Layer 3 of a small transformer language model trained on English Wikipedia (12 layers, counted from 0, width 64).
A neuron's activation on a vector x is GELU(weights . x), where the dot is the dot product.
The model reads these tokens: "," " and" " United" " N" "ations" " l" "aw" "," " and" " c" "ov" "ers" " f" "our" " dec" "ad" "es" "," " be" "g" "inn"

The vector x that enters this layer's MLP at each token. A number n stands for (n - 128) times 0.021.
0 ",": 196, 136, 117, 106, 71, 215, 84, 116, 112, 167, 138, 117, 98, 111, 163, 130, 104, 104, 169, 93, 97, 140, 130, 14, 105, 170, 110, 126, 190, 195, 145, 87, 157, 76, 85, 98, 108, 128, 133, 136, 151, 152, 168, 193, 143, 153, 104, 167, 149, 150, 115, 55, 93, 164, 128, 92, 104, 145, 109, 128, 203, 134, 117, 93
1 " and": 196, 173, 117, 120, 83, 230, 73, 108, 132, 167, 109, 129, 89, 85, 152, 87, 89, 107, 177, 97, 108, 138, 132, 23, 105, 171, 98, 130, 156, 168, 160, 107, 166, 63, 94, 142, 121, 115, 140, 104, 155, 166, 161, 149, 163, 188, 121, 149, 134, 134, 107, 71, 92, 167, 115, 77, 86, 138, 100, 144, 200, 148, 120, 96
2 " United": 177, 147, 129, 115, 69, 233, 93, 119, 129, 166, 155, 144, 96, 92, 133, 139, 97, 92, 170, 85, 119, 108, 143, 30, 98, 171, 48, 133, 175, 151, 145, 92, 164, 60, 99, 130, 131, 102, 146, 86, 164, 166, 170, 166, 123, 183, 111, 141, 143, 165, 96, 86, 111, 171, 119, 85, 102, 144, 97, 135, 200, 147, 120, 87
3 " N": 175, 157, 106, 127, 72, 218, 57, 111, 125, 158, 117, 113, 101, 88, 151, 124, 111, 105, 172, 67, 125, 140, 129, 30, 97, 173, 80, 122, 171, 138, 162, 98, 190, 85, 146, 97, 112, 106, 136, 99, 163, 153, 171, 186, 157, 185, 99, 138, 150, 169, 118, 90, 89, 177, 120, 80, 89, 144, 101, 127, 215, 157, 112, 87
4 "ations": 175, 164, 115, 111, 60, 229, 90, 97, 136, 171, 143, 132, 96, 81, 149, 119, 117, 105, 164, 84, 123, 125, 135, 14, 103, 147, 71, 116, 172, 164, 159, 97, 177, 75, 101, 137, 108, 101, 140, 84, 156, 182, 155, 160, 150, 175, 118, 156, 146, 145, 99, 77, 145, 154, 123, 100, 115, 127, 102, 130, 202, 162, 121, 85
5 " l": 181, 165, 119, 109, 93, 234, 66, 108, 125, 128, 119, 132, 103, 74, 161, 106, 107, 114, 157, 70, 102, 118, 137, 15, 113, 151, 106, 104, 172, 136, 162, 107, 182, 82, 122, 101, 113, 113, 146, 90, 172, 168, 164, 199, 152, 160, 119, 140, 136, 156, 128, 81, 96, 159, 155, 74, 75, 107, 112, 146, 211, 153, 132, 106
6 "aw": 180, 161, 91, 131, 86, 227, 78, 83, 133, 169, 124, 141, 85, 72, 157, 87, 101, 120, 151, 114, 102, 139, 140, 18, 112, 162, 63, 128, 155, 176, 168, 116, 183, 92, 106, 118, 109, 120, 134, 77, 136, 156, 159, 173, 157, 171, 117, 138, 135, 162, 116, 91, 112, 167, 150, 91, 111, 111, 100, 149, 219, 126, 110, 103
7 ",": 205, 163, 116, 117, 80, 221, 76, 98, 124, 157, 135, 128, 90, 78, 162, 95, 87, 107, 179, 79, 120, 131, 134, 14, 102, 174, 78, 124, 147, 168, 164, 109, 171, 76, 116, 142, 109, 111, 136, 118, 152, 167, 157, 151, 158, 179, 138, 159, 132, 139, 125, 68, 102, 157, 123, 91, 96, 130, 101, 129, 219, 129, 123, 99
8 " and": 195, 170, 119, 116, 91, 235, 73, 104, 130, 164, 111, 131, 86, 84, 150, 77, 89, 102, 178, 96, 114, 134, 129, 25, 106, 175, 95, 124, 153, 159, 163, 104, 170, 63, 98, 142, 123, 113, 139, 101, 159, 166, 164, 152, 167, 191, 127, 144, 132, 131, 111, 72, 101, 165, 121, 80, 87, 129, 99, 139, 194, 140, 125, 104
9 " c": 199, 152, 117, 118, 90, 232, 72, 123, 124, 141, 118, 140, 92, 91, 164, 101, 79, 92, 187, 73, 116, 133, 130, 19, 94, 138, 100, 112, 173, 125, 154, 93, 178, 96, 105, 113, 127, 112, 137, 78, 167, 180, 161, 181, 162, 179, 116, 143, 125, 150, 113, 73, 106, 179, 138, 99, 93, 117, 125, 140, 191, 143, 137, 105
10 "ov": 197, 143, 109, 124, 62, 228, 79, 104, 125, 168, 133, 137, 98, 101, 146, 124, 96, 103, 162, 98, 119, 124, 141, 29, 92, 177, 59, 135, 153, 147, 180, 108, 188, 73, 118, 120, 107, 110, 147, 58, 143, 159, 171, 164, 133, 170, 115, 149, 142, 167, 130, 102, 117, 155, 158, 90, 83, 101, 94, 126, 206, 158, 104, 90
11 "ers": 173, 169, 103, 98, 71, 239, 72, 108, 115, 169, 131, 120, 88, 95, 151, 103, 125, 119, 155, 84, 146, 110, 143, 23, 102, 162, 77, 129, 163, 146, 153, 98, 176, 70, 117, 131, 105, 106, 145, 71, 158, 173, 165, 155, 149, 176, 127, 166, 163, 140, 111, 91, 127, 156, 134, 87, 103, 130, 98, 122, 197, 174, 120, 86
12 " f": 190, 145, 95, 127, 91, 231, 65, 115, 137, 139, 127, 139, 88, 85, 164, 114, 85, 96, 172, 74, 113, 116, 149, 7, 110, 150, 75, 99, 168, 136, 164, 125, 181, 85, 123, 121, 119, 129, 142, 93, 159, 172, 167, 160, 149, 152, 129, 144, 121, 154, 126, 83, 83, 171, 153, 97, 103, 113, 120, 136, 202, 140, 147, 104
13 "our": 163, 158, 97, 102, 91, 236, 83, 110, 110, 166, 134, 142, 85, 112, 150, 93, 80, 104, 150, 68, 113, 122, 133, 25, 108, 156, 63, 138, 175, 161, 160, 67, 192, 80, 104, 138, 107, 144, 136, 79, 164, 171, 181, 152, 139, 171, 132, 138, 164, 162, 108, 87, 116, 155, 154, 94, 105, 124, 133, 127, 172, 145, 114, 92
14 " dec": 205, 158, 102, 132, 105, 239, 81, 82, 141, 158, 142, 142, 87, 97, 180, 103, 89, 102, 162, 83, 121, 127, 149, 27, 117, 152, 67, 122, 149, 106, 163, 92, 167, 107, 108, 129, 115, 131, 137, 81, 146, 162, 162, 177, 144, 186, 122, 147, 134, 163, 116, 62, 89, 157, 142, 85, 97, 112, 126, 125, 188, 147, 113, 100
15 "ad": 191, 167, 105, 107, 90, 246, 64, 92, 130, 159, 117, 143, 83, 77, 146, 84, 105, 116, 169, 106, 86, 140, 129, 30, 104, 151, 79, 136, 162, 161, 158, 115, 197, 88, 112, 122, 117, 106, 150, 62, 137, 158, 167, 161, 146, 160, 148, 130, 146, 157, 110, 83, 125, 157, 164, 102, 84, 118, 108, 144, 181, 148, 105, 118
16 "es": 173, 172, 98, 110, 68, 232, 81, 102, 121, 173, 127, 126, 79, 97, 143, 92, 123, 119, 169, 71, 136, 113, 143, 13, 91, 150, 80, 138, 159, 164, 159, 111, 174, 88, 119, 144, 107, 102, 146, 77, 162, 167, 154, 166, 163, 172, 127, 162, 148, 129, 116, 80, 139, 160, 135, 95, 101, 129, 118, 128, 193, 150, 103, 96
17 ",": 210, 160, 116, 116, 83, 226, 75, 99, 126, 153, 133, 125, 83, 82, 158, 90, 91, 108, 180, 75, 121, 124, 139, 18, 98, 174, 73, 127, 145, 162, 166, 110, 175, 79, 118, 142, 104, 115, 135, 118, 152, 167, 157, 148, 157, 180, 141, 159, 128, 133, 127, 66, 107, 157, 127, 97, 98, 135, 106, 127, 212, 134, 121, 106
18 " be": 189, 150, 116, 103, 100, 246, 74, 102, 125, 165, 119, 130, 93, 88, 127, 117, 107, 124, 140, 79, 104, 119, 149, 15, 94, 177, 88, 114, 153, 136, 173, 110, 174, 74, 113, 135, 109, 123, 154, 100, 149, 157, 162, 189, 160, 174, 118, 144, 147, 145, 127, 93, 106, 139, 129, 63, 68, 128, 128, 116, 191, 167, 124, 107
19 "g": 183, 160, 118, 122, 65, 248, 64, 103, 140, 163, 116, 140, 86, 119, 165, 121, 84, 96, 162, 78, 114, 125, 126, 21, 103, 157, 77, 119, 147, 163, 143, 97, 197, 77, 126, 121, 131, 114, 139, 69, 120, 159, 173, 149, 153, 162, 142, 131, 126, 158, 121, 79, 120, 169, 149, 135, 97, 125, 105, 127, 189, 171, 114, 104
20 "inn": 159, 143, 108, 98, 68, 232, 84, 100, 116, 158, 102, 133, 85, 120, 124, 80, 114, 113, 164, 75, 110, 117, 146, 31, 87, 168, 62, 128, 165, 169, 171, 116, 190, 75, 119, 113, 98, 121, 149, 74, 170, 164, 170, 183, 133, 188, 148, 152, 158, 152, 101, 98, 119, 170, 132, 96, 80, 127, 120, 137, 187, 144, 112, 109

Each question shows the input weights of one neuron of the MLP. A number n stands for (n - 128) times 0.0074.

n204: 129, 109, 181, 129, 173, 126, 112, 109, 105, 130, 117, 173, 159, 136, 126, 201, 134, 119, 105, 117, 146, 101, 116, 108, 145, 152, 95, 158, 109, 157, 125, 114, 112, 146, 130, 94, 143, 88, 156, 166, 110, 140, 121, 122, 153, 145, 113, 160, 155, 136, 118, 155, 102, 142, 116, 141, 133, 148, 69, 121, 121, 94, 82, 144
It fires most on token 2 " United"

n136: 110, 151, 118, 115, 133, 147, 86, 176, 165, 146, 139, 150, 107, 146, 117, 199, 111, 119, 95, 141, 113, 155, 107, 120, 108, 95, 121, 82, 141, 143, 148, 192, 96, 141, 128, 80, 115, 116, 100, 154, 162, 99, 124, 89, 135, 103, 158, 157, 95, 114, 105, 124, 162, 148, 147, 116, 133, 145, 167, 112, 179, 141, 106, 153
Its three highest activations, in order, are on tokens 12 " f", 0 ",", 19 "g"

n5: 112, 176, 87, 148, 124, 129, 140, 148, 109, 134, 151, 146, 85, 150, 118, 151, 112, 103, 116, 151, 181, 161, 122, 103, 164, 151, 95, 130, 148, 148, 110, 143, 79, 153, 125, 122, 70, 112, 100, 160, 127, 116, 137, 112, 138, 174, 104, 148, 157, 160, 69, 141, 134, 112, 140, 167, 74, 109, 125, 97, 97, 96, 183, 174
It fires most on token 13 "our"

n228: 43, 153, 142, 168, 122, 99, 69, 124, 55, 142, 118, 164, 117, 152, 139, 202, 135, 124, 88, 165, 135, 151, 126, 130, 123, 140, 172, 87, 160, 153, 161, 105, 174, 140, 114, 114, 140, 114, 126, 145, 108, 131, 141, 132, 140, 148, 142, 164, 86, 137, 105, 176, 105, 98, 143, 115, 126, 100, 113, 121, 162, 60, 103, 110
Its two highest activations, in order, are on tokens 0 ",", 6 "aw"

n171: 126, 128, 126, 145, 136, 102, 174, 134, 71, 115, 173, 104, 188, 113, 188, 144, 99, 105, 141, 124, 174, 105, 132, 173, 122, 82, 118, 127, 152, 155, 98, 108, 139, 149, 111, 149, 119, 116, 165, 79, 178, 126, 139, 124, 157, 157, 132, 160, 113, 114, 101, 102, 97, 127, 132, 138, 143, 134, 111, 113, 129, 147, 120, 148
Its three highest activations, in order, are on tokens 9 " c", 2 " United", 4 "ations"

n51: 168, 184, 141, 113, 189, 101, 139, 159, 82, 128, 166, 172, 87, 141, 94, 85, 149, 157, 163, 54, 130, 92, 128, 177, 43, 130, 76, 94, 57, 100, 110, 164, 204, 155, 101, 140, 71, 91, 93, 220, 120, 135, 78, 81, 146, 103, 165, 139, 114, 156, 159, 103, 94, 121, 119, 140, 157, 166, 122, 156, 147, 187, 128, 125
It fires most on token 17 ","

n102: 79, 139, 125, 151, 132, 140, 94, 150, 114, 91, 103, 164, 144, 122, 149, 131, 117, 145, 152, 107, 107, 115, 132, 99, 134, 134, 156, 123, 132, 119, 132, 141, 137, 162, 110, 131, 125, 128, 130, 128, 128, 105, 106, 138, 136, 131, 127, 119, 138, 117, 157, 153, 122, 104, 138, 126, 134, 163, 105, 137, 118, 145, 128, 60
Its three highest activations, in order, are on tokens 5 " l", 3 " N", 12 " f"

n250: 153, 111, 168, 145, 115, 139, 125, 170, 130, 113, 83, 149, 170, 99, 142, 115, 97, 125, 125, 106, 128, 115, 158, 132, 114, 132, 144, 157, 147, 131, 155, 112, 95, 118, 126, 129, 153, 83, 135, 125, 127, 148, 112, 112, 106, 125, 105, 145, 141, 163, 128, 156, 110, 134, 89, 146, 146, 143, 152, 60, 85, 146, 107, 148
It fires most on token 2 " United"

n208: 128, 158, 102, 117, 134, 155, 141, 135, 96, 96, 130, 161, 128, 132, 122, 139, 104, 177, 114, 143, 150, 88, 102, 159, 150, 103, 121, 98, 107, 118, 168, 135, 135, 121, 107, 133, 132, 151, 112, 102, 162, 75, 77, 148, 142, 122, 120, 109, 115, 178, 96, 100, 72, 141, 133, 151, 182, 111, 153, 70, 111, 148, 92, 152
It fires most on token 14 " dec"

n108: 112, 116, 148, 82, 122, 131, 115, 150, 92, 172, 139, 131, 157, 141, 91, 161, 168, 124, 122, 189, 56, 118, 117, 159, 115, 94, 121, 174, 102, 140, 179, 91, 126, 159, 156, 131, 120, 146, 91, 136, 159, 119, 118, 137, 148, 137, 127, 128, 125, 89, 146, 35, 87, 142, 99, 192, 96, 156, 129, 137, 119, 141, 133, 138
It fires most on token 0 ","

n211: 128, 118, 153, 137, 104, 89, 153, 75, 111, 155, 123, 134, 141, 139, 162, 149, 122, 141, 123, 133, 110, 134, 155, 136, 112, 93, 128, 155, 119, 129, 111, 104, 124, 119, 155, 108, 147, 138, 110, 79, 131, 157, 160, 124, 124, 93, 94, 108, 128, 135, 106, 139, 134, 131, 130, 72, 100, 139, 141, 134, 138, 114, 155, 120
Its two highest activations, in order, are on tokens 10 "ov", 2 " United"

n25: 124, 148, 192, 137, 172, 146, 110, 96, 153, 92, 134, 139, 156, 97, 156, 102, 150, 141, 122, 96, 132, 187, 104, 116, 90, 129, 121, 127, 147, 131, 157, 136, 152, 145, 123, 115, 163, 122, 102, 104, 131, 111, 114, 61, 143, 101, 122, 107, 148, 105, 126, 181, 130, 90, 128, 83, 127, 123, 141, 125, 119, 123, 111, 92
It fires most on token 15 "ad"

n42: 164, 105, 131, 100, 129, 109, 183, 126, 177, 124, 156, 95, 90, 165, 101, 73, 110, 191, 131, 90, 109, 89, 76, 106, 170, 144, 89, 141, 110, 106, 87, 122, 110, 134, 168, 128, 108, 104, 123, 144, 143, 175, 161, 118, 122, 115, 153, 116, 127, 114, 111, 149, 141, 76, 146, 182, 144, 139, 121, 126, 156, 217, 105, 198
It fires most on token 19 "g"

n43: 129, 158, 96, 103, 143, 74, 133, 104, 131, 156, 123, 127, 135, 76, 152, 153, 106, 93, 88, 151, 102, 156, 156, 101, 188, 178, 125, 135, 100, 84, 148, 140, 75, 149, 138, 124, 133, 104, 143, 170, 173, 160, 132, 143, 130, 137, 135, 134, 151, 123, 106, 102, 146, 103, 131, 161, 99, 147, 120, 84, 133, 78, 176, 137
It fires most on token 7 ","

n80: 139, 123, 79, 176, 138, 114, 143, 97, 132, 122, 117, 83, 122, 86, 120, 107, 107, 166, 134, 120, 77, 102, 156, 150, 150, 108, 121, 119, 113, 112, 112, 167, 145, 162, 142, 140, 109, 162, 136, 98, 148, 93, 138, 138, 99, 114, 105, 164, 90, 170, 144, 128, 100, 157, 91, 156, 159, 157, 166, 133, 150, 131, 100, 170
Its two highest activations, in order, are on tokens 6 "aw", 14 " dec"

n235: 135, 154, 137, 138, 145, 113, 95, 138, 94, 158, 124, 173, 122, 131, 163, 119, 100, 112, 106, 163, 133, 113, 129, 193, 97, 164, 106, 115, 110, 122, 144, 127, 135, 163, 121, 106, 58, 161, 147, 146, 106, 120, 127, 122, 115, 133, 84, 120, 113, 146, 127, 187, 145, 139, 128, 102, 133, 89, 99, 88, 171, 170, 89, 144
Its two highest activations, in order, are on tokens 10 "ov", 6 "aw"

n90: 111, 93, 126, 159, 97, 200, 104, 151, 109, 90, 114, 145, 134, 162, 127, 143, 96, 123, 82, 117, 94, 134, 172, 133, 146, 128, 138, 144, 147, 162, 137, 127, 156, 126, 112, 104, 93, 131, 94, 166, 137, 132, 113, 106, 113, 143, 137, 134, 134, 114, 86, 192, 131, 101, 85, 167, 145, 137, 107, 146, 91, 147, 96, 137
Its two highest activations, in order, are on tokens 20 "inn", 13 "our"

n38: 137, 158, 129, 130, 135, 141, 134, 144, 155, 124, 121, 145, 117, 141, 116, 126, 118, 150, 110, 158, 145, 126, 96, 114, 88, 105, 134, 104, 139, 128, 91, 140, 133, 122, 137, 118, 119, 122, 143, 125, 138, 129, 111, 133, 109, 128, 115, 115, 138, 156, 158, 150, 105, 135, 97, 135, 106, 136, 131, 146, 126, 130, 126, 107
Its two highest activations, in order, are on tokens 3 " N", 5 " l"

n110: 90, 133, 136, 152, 78, 134, 138, 145, 98, 128, 155, 119, 121, 106, 135, 135, 114, 133, 121, 163, 170, 129, 131, 139, 145, 138, 89, 114, 139, 109, 145, 113, 78, 119, 153, 155, 104, 134, 78, 120, 132, 133, 126, 160, 94, 154, 112, 62, 144, 129, 134, 156, 128, 130, 142, 148, 124, 118, 148, 142, 128, 130, 113, 122
Its two highest activations, in order, are on tokens 2 " United", 10 "ov"

n39: 114, 106, 132, 151, 175, 160, 68, 119, 102, 141, 116, 169, 167, 173, 124, 121, 145, 136, 117, 154, 133, 150, 166, 141, 102, 104, 160, 71, 109, 162, 115, 100, 113, 140, 84, 109, 156, 96, 123, 142, 160, 100, 128, 147, 134, 130, 128, 133, 112, 111, 122, 138, 152, 73, 108, 105, 160, 143, 152, 76, 183, 141, 113, 72
Its two highest activations, in order, are on tokens 0 ",", 18 " be"

n246: 84, 157, 146, 119, 142, 128, 182, 136, 163, 135, 179, 194, 154, 139, 121, 101, 162, 116, 108, 121, 138, 123, 135, 74, 91, 121, 98, 67, 124, 87, 130, 100, 165, 140, 104, 110, 133, 99, 132, 153, 128, 137, 122, 134, 123, 145, 111, 84, 111, 110, 133, 137, 111, 95, 125, 185, 101, 120, 129, 143, 101, 129, 174, 120
It fires most on token 4 "ations"

n249: 109, 156, 170, 105, 204, 91, 125, 102, 129, 141, 133, 110, 120, 83, 125, 110, 78, 112, 126, 128, 160, 171, 90, 115, 150, 215, 151, 90, 118, 123, 141, 160, 104, 127, 119, 145, 165, 96, 135, 146, 156, 109, 138, 124, 132, 126, 169, 140, 135, 111, 133, 107, 135, 138, 143, 121, 130, 101, 125, 127, 116, 117, 153, 137
It fires most on token 8 " and"

n114: 102, 159, 133, 142, 143, 112, 131, 116, 114, 135, 145, 117, 122, 127, 120, 155, 97, 117, 155, 122, 103, 120, 93, 126, 115, 120, 128, 120, 155, 146, 133, 140, 114, 137, 142, 124, 132, 111, 134, 120, 156, 131, 125, 151, 140, 110, 130, 117, 155, 120, 139, 139, 144, 98, 128, 114, 125, 126, 119, 124, 99, 141, 133, 104
It fires most on token 4 "ations"

n101: 157, 148, 143, 98, 148, 93, 127, 124, 115, 177, 122, 129, 151, 149, 111, 135, 154, 99, 109, 112, 135, 151, 170, 122, 105, 103, 166, 144, 170, 113, 143, 92, 150, 170, 163, 89, 107, 111, 160, 167, 137, 184, 139, 113, 170, 134, 77, 92, 83, 66, 137, 144, 123, 109, 92, 139, 123, 127, 115, 172, 137, 91, 102, 120
It fires most on token 3 " N"

n245: 86, 199, 120, 137, 117, 57, 173, 82, 115, 145, 118, 100, 119, 131, 124, 208, 178, 139, 117, 185, 96, 163, 152, 80, 168, 142, 100, 78, 125, 108, 128, 95, 77, 167, 137, 137, 165, 157, 100, 98, 129, 134, 171, 116, 109, 169, 154, 92, 95, 149, 126, 101, 85, 165, 87, 120, 129, 91, 189, 124, 162, 108, 140, 121
It fires most on token 14 " dec"

n234: 127, 151, 144, 179, 162, 90, 172, 165, 99, 144, 144, 117, 172, 98, 162, 138, 150, 119, 160, 112, 141, 141, 134, 102, 116, 130, 113, 159, 102, 124, 117, 137, 129, 166, 109, 122, 115, 112, 153, 115, 113, 93, 160, 115, 139, 139, 123, 136, 126, 126, 127, 99, 117, 100, 114, 80, 140, 122, 129, 116, 147, 104, 160, 114
Its two highest activations, in order, are on tokens 7 ",", 14 " dec"

n244: 114, 74, 132, 155, 93, 169, 154, 146, 139, 130, 57, 133, 101, 135, 185, 155, 117, 89, 114, 166, 87, 108, 117, 130, 168, 147, 207, 163, 140, 124, 99, 166, 102, 92, 128, 137, 136, 156, 178, 136, 84, 136, 176, 127, 147, 190, 87, 126, 91, 101, 86, 160, 136, 94, 105, 128, 108, 136, 114, 131, 94, 87, 109, 106
It fires most on token 1 " and"

n138: 128, 137, 163, 136, 139, 126, 123, 124, 117, 147, 109, 100, 63, 154, 177, 116, 91, 134, 128, 96, 115, 151, 135, 134, 89, 145, 153, 169, 139, 131, 113, 137, 112, 165, 142, 125, 164, 107, 100, 141, 93, 128, 177, 141, 104, 106, 121, 152, 130, 125, 61, 214, 120, 105, 134, 116, 112, 102, 124, 124, 117, 138, 125, 125
It fires most on token 19 "g"

n28: 121, 131, 168, 141, 114, 154, 126, 122, 131, 112, 99, 137, 155, 119, 163, 135, 157, 96, 128, 136, 97, 115, 133, 139, 149, 108, 119, 118, 117, 133, 103, 153, 103, 140, 122, 97, 126, 146, 102, 154, 138, 127, 161, 75, 117, 125, 110, 111, 87, 115, 170, 154, 71, 132, 134, 121, 114, 88, 104, 167, 147, 165, 86, 117
Its two highest activations, in order, are on tokens 5 " l", 12 " f"

n92: 117, 196, 139, 119, 181, 149, 118, 147, 91, 101, 212, 84, 127, 91, 136, 132, 76, 102, 153, 132, 125, 119, 128, 166, 102, 125, 158, 109, 178, 190, 131, 160, 72, 104, 148, 170, 144, 104, 91, 118, 143, 107, 148, 111, 101, 139, 195, 134, 113, 116, 117, 134, 174, 76, 102, 140, 112, 152, 179, 85, 130, 66, 128, 100
It fires most on token 7 ","

n98: 148, 175, 117, 160, 142, 133, 100, 215, 127, 149, 95, 170, 71, 120, 124, 119, 103, 162, 190, 116, 116, 109, 155, 116, 101, 143, 141, 157, 113, 132, 133, 156, 121, 118, 127, 133, 80, 167, 136, 185, 99, 76, 102, 81, 104, 143, 115, 179, 118, 139, 167, 131, 132, 129, 78, 114, 192, 128, 127, 85, 97, 134, 114, 187
It fires most on token 17 ","

n217: 132, 136, 142, 108, 147, 108, 126, 91, 155, 166, 44, 157, 121, 89, 137, 141, 105, 159, 90, 153, 151, 144, 99, 161, 121, 136, 87, 118, 105, 172, 146, 124, 118, 162, 129, 131, 112, 126, 88, 194, 172, 117, 132, 147, 171, 157, 120, 101, 102, 142, 132, 130, 99, 131, 134, 118, 189, 52, 83, 154, 132, 127, 88, 144
It fires most on token 6 "aw"

n141: 153, 87, 190, 143, 172, 101, 151, 83, 169, 159, 152, 103, 156, 105, 103, 62, 152, 118, 162, 123, 173, 146, 158, 136, 101, 148, 115, 101, 152, 148, 100, 158, 138, 170, 134, 114, 95, 103, 143, 138, 163, 81, 138, 91, 117, 129, 174, 93, 122, 105, 185, 117, 113, 76, 123, 68, 163, 124, 133, 118, 161, 157, 130, 83
Its two highest activations, in order, are on tokens 17 ",", 7 ","

n46: 111, 153, 118, 122, 141, 111, 134, 87, 131, 151, 121, 122, 96, 106, 123, 130, 142, 140, 184, 136, 90, 117, 123, 165, 142, 153, 154, 140, 138, 132, 131, 146, 114, 107, 114, 150, 155, 130, 115, 108, 139, 94, 151, 151, 100, 112, 121, 145, 112, 111, 108, 134, 136, 110, 124, 93, 148, 168, 134, 112, 129, 130, 154, 121
It fires most on token 1 " and"

n18: 152, 126, 183, 140, 137, 144, 105, 137, 116, 85, 120, 157, 115, 140, 197, 135, 132, 123, 133, 122, 90, 76, 76, 185, 138, 96, 104, 127, 122, 196, 155, 155, 135, 125, 150, 136, 81, 113, 104, 157, 89, 155, 153, 97, 125, 140, 83, 108, 116, 122, 86, 142, 148, 122, 112, 86, 117, 140, 139, 111, 124, 107, 124, 135
Its two highest activations, in order, are on tokens 17 ",", 7 ","

n146: 118, 137, 106, 169, 108, 113, 130, 82, 111, 148, 136, 137, 147, 127, 130, 158, 166, 135, 184, 156, 133, 110, 125, 128, 103, 161, 160, 100, 97, 137, 137, 123, 152, 138, 132, 120, 149, 151, 97, 83, 144, 78, 99, 105, 79, 113, 125, 143, 91, 182, 100, 149, 110, 149, 139, 87, 152, 87, 142, 126, 128, 174, 138, 120
It fires most on token 10 "ov"

n50: 125, 126, 127, 127, 127, 126, 126, 127, 128, 126, 127, 128, 126, 125, 128, 127, 127, 127, 127, 127, 128, 126, 127, 127, 126, 126, 128, 127, 127, 127, 128, 127, 127, 125, 126, 128, 125, 127, 126, 128, 127, 126, 128, 128, 127, 127, 126, 127, 126, 128, 125, 127, 126, 126, 127, 129, 126, 125, 126, 125, 127, 126, 127, 127
Its two highest activations, in order, are on tokens 5 " l", 12 " f"

n223: 104, 107, 128, 147, 164, 159, 151, 147, 153, 68, 146, 133, 109, 161, 128, 128, 146, 125, 164, 121, 149, 108, 91, 122, 158, 193, 126, 127, 115, 108, 107, 133, 170, 157, 110, 128, 143, 127, 144, 155, 171, 168, 111, 89, 109, 82, 62, 129, 117, 126, 101, 122, 105, 70, 144, 116, 141, 115, 137, 151, 159, 123, 136, 119
It fires most on token 12 " f"

n77: 125, 127, 127, 127, 127, 126, 125, 127, 127, 125, 127, 127, 126, 125, 129, 127, 127, 127, 128, 126, 128, 125, 125, 127, 126, 127, 127, 126, 127, 127, 128, 127, 126, 126, 125, 127, 127, 128, 127, 127, 127, 126, 127, 128, 127, 127, 126, 127, 126, 128, 125, 127, 127, 126, 127, 128, 126, 126, 126, 125, 126, 126, 126, 128
It fires most on token 5 " l"

n6: 133, 82, 148, 139, 154, 141, 66, 200, 119, 79, 150, 128, 84, 163, 113, 139, 135, 113, 120, 146, 111, 153, 95, 123, 100, 175, 146, 104, 102, 167, 111, 104, 153, 131, 151, 147, 87, 134, 59, 179, 148, 127, 105, 77, 139, 165, 127, 103, 161, 158, 87, 157, 114, 118, 152, 177, 118, 84, 180, 148, 125, 211, 121, 128
Its two highest activations, in order, are on tokens 19 "g", 13 "our"